Layer 5 of a small transformer language model trained on English Wikipedia (14 layers, counted from 0, width 128). Numbers have three digits each and are written without spaces.
A neuron's activation on a vector x is GELU(weights . x), where the dot is the dot product.

Input weights of the MLP neurons that the questions are about. A number n stands for (n - 500) times 0.0027.
n85: 497399480322480567422253590524517601269401586215356532739503380503649435683647476600436409429599608400434535458517401480578484595349614510332447483526552578666609535408349389332651575300579697458616528619450669570334521546530350471575532452599534403366417433476481619455481519640565428500797652629417318622386558398556341589667594478583652412419740425431648414709361360605458381396472
n144: 614429431430434448477517526670545407537266550638553629582536475390503712562456554500427432503504451503435536450567451465457527565421548387457449593604606402377771493615697590694581642527663356389521355431528471516389594568611394452216503625371257834658727386631718549340570375560584443383475448516452775479486553534021643497560633656479293658510539521485511371559413396540575497554484
n164: 365322412486548631631415562443316588417297510540338482406714608537490454446467249356411528596607564236473625601597474514676445564384757406679457486552465543437383448388641432449561507701513363577420549568706511420357500430339538500402497343321534650561648615510634544471630500486241800338538480586447512377388636629612483527432525681627629507500642562580438496358718686497563579419513
n201: 578470490564535479702658526494497396347758636216649271541467392386400672477314640537391504388599625493462600463365484518393463503527344445229534420551678430541383613497465507343622476404503300640497576538510416543406652517650574270463397464418295550691431535301381328717347606433493663441592577399503244370664373480342454524533484467723449790507614486276397515507453287520518651492419
n219: 605500334491543560520567666468427340473532636419629420703409660551435567438426634564518356567497668331515351198371363531407509455563467365522473624459611452476747286397604376557506397440609487584530336492467522420485528450720553471468480566621630675580455410380344476503512402579444577565433536464423371567515477550712503455656466650482527477448486518435404503388552779632463649518374
n228: 468516390402527275300613647455520540503465606668643450464321579520516561447575359571557503698435519490415394474442658446532522487335620381725546354561660458743422551481615547523432461350490617253592503552537531690453600670588488404365526535294517365339546393439577742526567567517464455306375503646274500453410404640469584579593693466447657468651289564568371422490583760627328406265556
n241: 356541485408549533450620614543418470432612512565512571473543666572592541543406435445351271418546497328548556375540546580415424756460355473447530376400571440518568572453522449476652305650527580419488478508724494506360390446543472397398494231447349663480401588528433597477349615368491512466592485517348465342382364633472567307404525557655725509325654586503568555397439531385459298500382
n305: 523472460578271406434559546458447563433631310460616371500600514545623574515506546500567426540321595444385560413462342591449553502462370576648411328454576272510317427446492379537596575599557393451576563490540508593588404492415456537418558643632479561533474590441485396510581533519628598480597628440638342569431571441478492594457648368406529641462536334605511404513401654531571468468588
n328: 735503470365497523500411516526512400477638643541470575482514492389337328647544570514539479616532601489384288588416318455520620506579394403359445400460567680649371610463467559527421411451451317488576519589663488477503543549454574573708480402686257477506371538524295375401679432671466679511428458460552589440450514434381443625463459528404497460440363551602430705704682509569494524585399
n357: 497342615697322554587727411609464421309774360291445374472534454157404566625454522552489470315673636580592482535518476376354424605614302432489596457580507515521544538405397406637554314492672584444518429503662443500507665443835563377424469292525522483674354540331425475493524624733434489480686572585581301598442441574422511709590419547560744619451218511562353826594503489482340314685543
n359: 691406462503409491400518628640440437561512452298567570330521574351596351362727639651674519582603476409596224455541580484606554447662641562445639484418631523596539365390586625613513482314417360597351503477375520420585581599656503376449644458515494651533534387599327588458497455490391362441436487620543493494487497439552648633440456600426568579391408598466657367610702624445374566867430
n383: 536460246410589433310280500452524629636529622595611316534545327389446625338540549647514651503541593320740590520497272438660507615591317251461440622520323532533284458404365371486551553496596543448423450333419671526541588390504538594582347307517364664371530564725582452575539458623441173564345514512450578391544497623406442260529465484453550441546442493649368449289412489573539510557365
n397: 404400483375534466328702511363565449530627567423343413700568481551311580343518511655655553396605607427544377563430263469286427468516808520440480647517357500466542467403514456418511507594724361870669354422510392647393415503580344522490762506463500556468476609427549224523602493545430420503347448494372433293462428523426479793674596397578453473533380493441619558394454287540592493676627
n464: 468599489397588681314623696636214711614479519555548566619531640468324429544582470489430357507599490570511717398437607397556409592750405309409453580475336324715504552748593478504415340252397702541147489364580466493379477339581632558634441211418438493724312744622323390490388549467648500524515383440557508577689734411447507367361551466579432518307257507480466454529563549479481456539547
n506: 589470393402429523314578576335361469590455564337420547479500691624394427591603505518440416405457488457521323425471663289618515436517437448229371505475495459608567557431418526568481559483520511669513331657474467490518451551483546550513555322436505591431345435410379466480455535508520477532542516326459482542547405531374377472460495615438510533467397550352577506534402589505430550422382

Each question shows a token from some text and the vector x that enters the MLP there. A number n stands for (n - 500) times 0.0071.

"ying ": 437444467533252568556498548467500355725691794481466341770522350750476480323659466593414617494438499623290543493594696492423622641583504430671749546559357485467425517597678754831493532345456313636521429720547598584582426668629769704508768444795652540493435515601561499390315304564392469580343545696556654831754253696746374509341556465793665589609807344576717693304445341476433431195478
Which neuron lights up most? n219

"s ": 390463383536205564601501540437598333661713746437457451802519320629462511442632475616404689407466481568268699484578678404281626515630520393595713564608369488422429516619645711828458587365409214620404416650600641577647523602676732625536869409704607457579349533651492540433354390543446536495439563710548595801656230719717372528347536504761678582546801348587712734301455284510423467144349
Which neuron fires most, and how strongly? n201, at about 2.5

"(": 371471548694232512662461545503541353774597783525441465676392270634519507455647361576367694496376488625382604523581738540430561542537517416539693521626352517364497500658557717904576609391461256689346410491605610502650469639598628699541875425634529469602339538669577553426411273567461473523443510755533626796636285742645459560257601589727622522476819295507741680409435411468359506139298
Which neuron fires most, and how strongly? n144, at about 0.68

"200": 327467583546199487711381487472514416719568703570505381670496339563415376438629529587419608630383484594346647633589642619434329586445521338593700536555472582368368621649636725858523611271309276594439543628636626492637546673555662768509908558734537453565371611661479448402320147692396552581333492677590635716597228720701478504246455460716516582386802394657554669480540447486348451177370
Which two neurons fire most, strongest first? n328, n164

"f": 393451496530231532684515590485313352724534706490492348677512290697696541540501429543347684453414504630373550411606713571321526533598541532703691536563379533437410568687716719845504593377444307490419512691534558523677528608760620741619850466731506358550489522726614431420350290465397483496306521702564700695604366772665490567424552421738674675421816306541698682362501367513255526100483
Which neuron fires most, and how strongly? n228, at about 0.34

"form ": 450343497598309459671468489487522388750692755465438407762549244621552540449675509587417560457403534679320621452525700498395522564633493349586762523584414503335415548574671710780434631327377285627421432634596696524612470652668600628552782428753583489498323512645533528362459365541569443547346454695654636666680232754674428458349544501806601584539939353649693593357396427547420591157317
The three highest activations, in order: n201, n383, n219

"changed ": 422413516556314511650512524418458357775669867508500399774523290546477496367570463564311593351392456652312475389604642549427539577526500443505740593541379617390432591580723604789368618361546207596499367691570612500686467709528633744435885455746518355454336511607534592375444376580445445673264489726511694698659209742730442499247497515715609467480794357566721644440409417453335551186359
Which neuron lights up most? n506

"195": 351393560558157477754322427453552398752550766586534394681439298636561466568540411558413681641365586509435588590552636607323370625526543385571702486574353564463455524653602742861540688360382295605420501620619662550598524688558602813513836588778586366550296559611479451423349203650536575493346464670682604665582298735641432514241484576699551587416831396620628622370561350490459613165419
Which two neurons fire most, strongest first? n328, n164

"f ": 382524477509215490612459577425567319726643725482497358654586327685571523439699382511416624399377465587335623457606755586338561597647517425681699526478411500369448512670713639867487546377477242603415500646551556534636470680651679725525766586728566483613421446711545534497420396504492470554285512732596707776738220719675496454332588379760688628641810299590617669329519334453355432110334
Which neuron fires most, and how strongly? n228, at about 0.15

"vol": 436347457474319484812421532489373373719563731460511425741568270738635632599661414625460630513451588597438477427552737630373530509679491528640804499678372470439385620593623696828490557367390280559324439604562584516767500598641582762406806456660565391547339600672604522345392345531412509529350490616572692771619357676678532608253546456729699620460853311535694605495445425646351617104464
The three highest activations, in order: n359, n305, n164

"District ": 406404484673215406732372525410546410698648752489468383705482335610546419427635364563372669453411477608351753505492739570387654663664548318662670615510457521307354489597721740753511519366488283633432392595531612462692418663573692707549777602835470527617302506699513553477430367629544445625237504686598665769706272650741433611226526458677705585543780320604628581313482388503398387174288
Which neuron fires most, and how strongly? n383, at about 0.6

"electr": 444372386543272559670465562502368470685655735444420476630567280588524377471738433575381622521409365599433473463587744656230558389608472572616592474604430363365452463739652689823424749394464340639390338643577561552697510527527674734503898482881461324589362601673514530423387323570381404420294503720651668801572219706748522476288469578553626616418883359588672639414422426500262472217353
Which two neurons fire most, strongest first? n359, n506

": ": 375472512576243508596398540524426456661695775568433393677476343668435450444588425616365630462352421580364703488615803486390573584589553365579715527668361471384419499593582591861539650325438291622336399579573616550650581705608693759534842562714523435616289547601483564481461257523440489619337468658542585810621252749619339454297543490741604552462835276553718644342412360510417411104382
Which two neurons fire most, strongest first? n506, n464

"bl": 434348346468204583724408510560479380682595652439505306689575348659599489554570410628328613507412409605362558477579634553335504624602513439722609470523427456620433584651670778818451727394384319516469391632572594549659535558626707795541816385830496350549392583673545432484360286461370462549443462682538657774574228712673491535358495456712743627395867394535828629376564236524337490119450
Which neuron fires most, and how strongly? n85, at about 1.6

"\n\n": 380392506616187507625455557486398438698648701492504390709461275646473407468601425590334558520291398535388588519661841602362565599399532359608695667514363581354441547614675699799540490339487308667420506623599583556696499575564635700615874484682534451592314525673552638550340240582464420552388434686463612687615251766741361543265457462733735555481813336571765637349449367547424557199385
Which neuron lights up most? n241

"Academy ": 395396397597218421745447485368500463822625815509353380771517354693481572507668446482458588486348518547456627517597744678357529694626513405563746429485404386327358394613714766784470539409492302609300493592633659558594534664649673804533764586748528483585306554641501535476438316608473554518332524763640632801625383724732471523236383616655577595558790388573626634400410386487392427199293
The three highest activations, in order: n164, n219, n305

"ug": 321358548557278586581374557456640411688599675477374374612523284607510475335668503573359665518362436562406610496591823506224615524380664537698777504530373533441390626612628785751513538342344289558399569569497576578668443740601649619430703388789550278504369546736588556441307349600522469535470457655605752791631205723674592614311534420622619659399860290622722637342451348546338429188293
The three highest activations, in order: n228, n359, n85

"., ": 408443542585288573572407546515515388719675704460404423601431267658522537411709350601373670438429516593384681570604730494404545510547566408560711675555371496381388483645587723928553590362431248676418448559577634547587514756610644645552784464695569388592285494610547551455451275597615473562259471709525639775728194723693488502213651520614596572529863283523671683354417366418419445166291
Which neuron lights up most? n506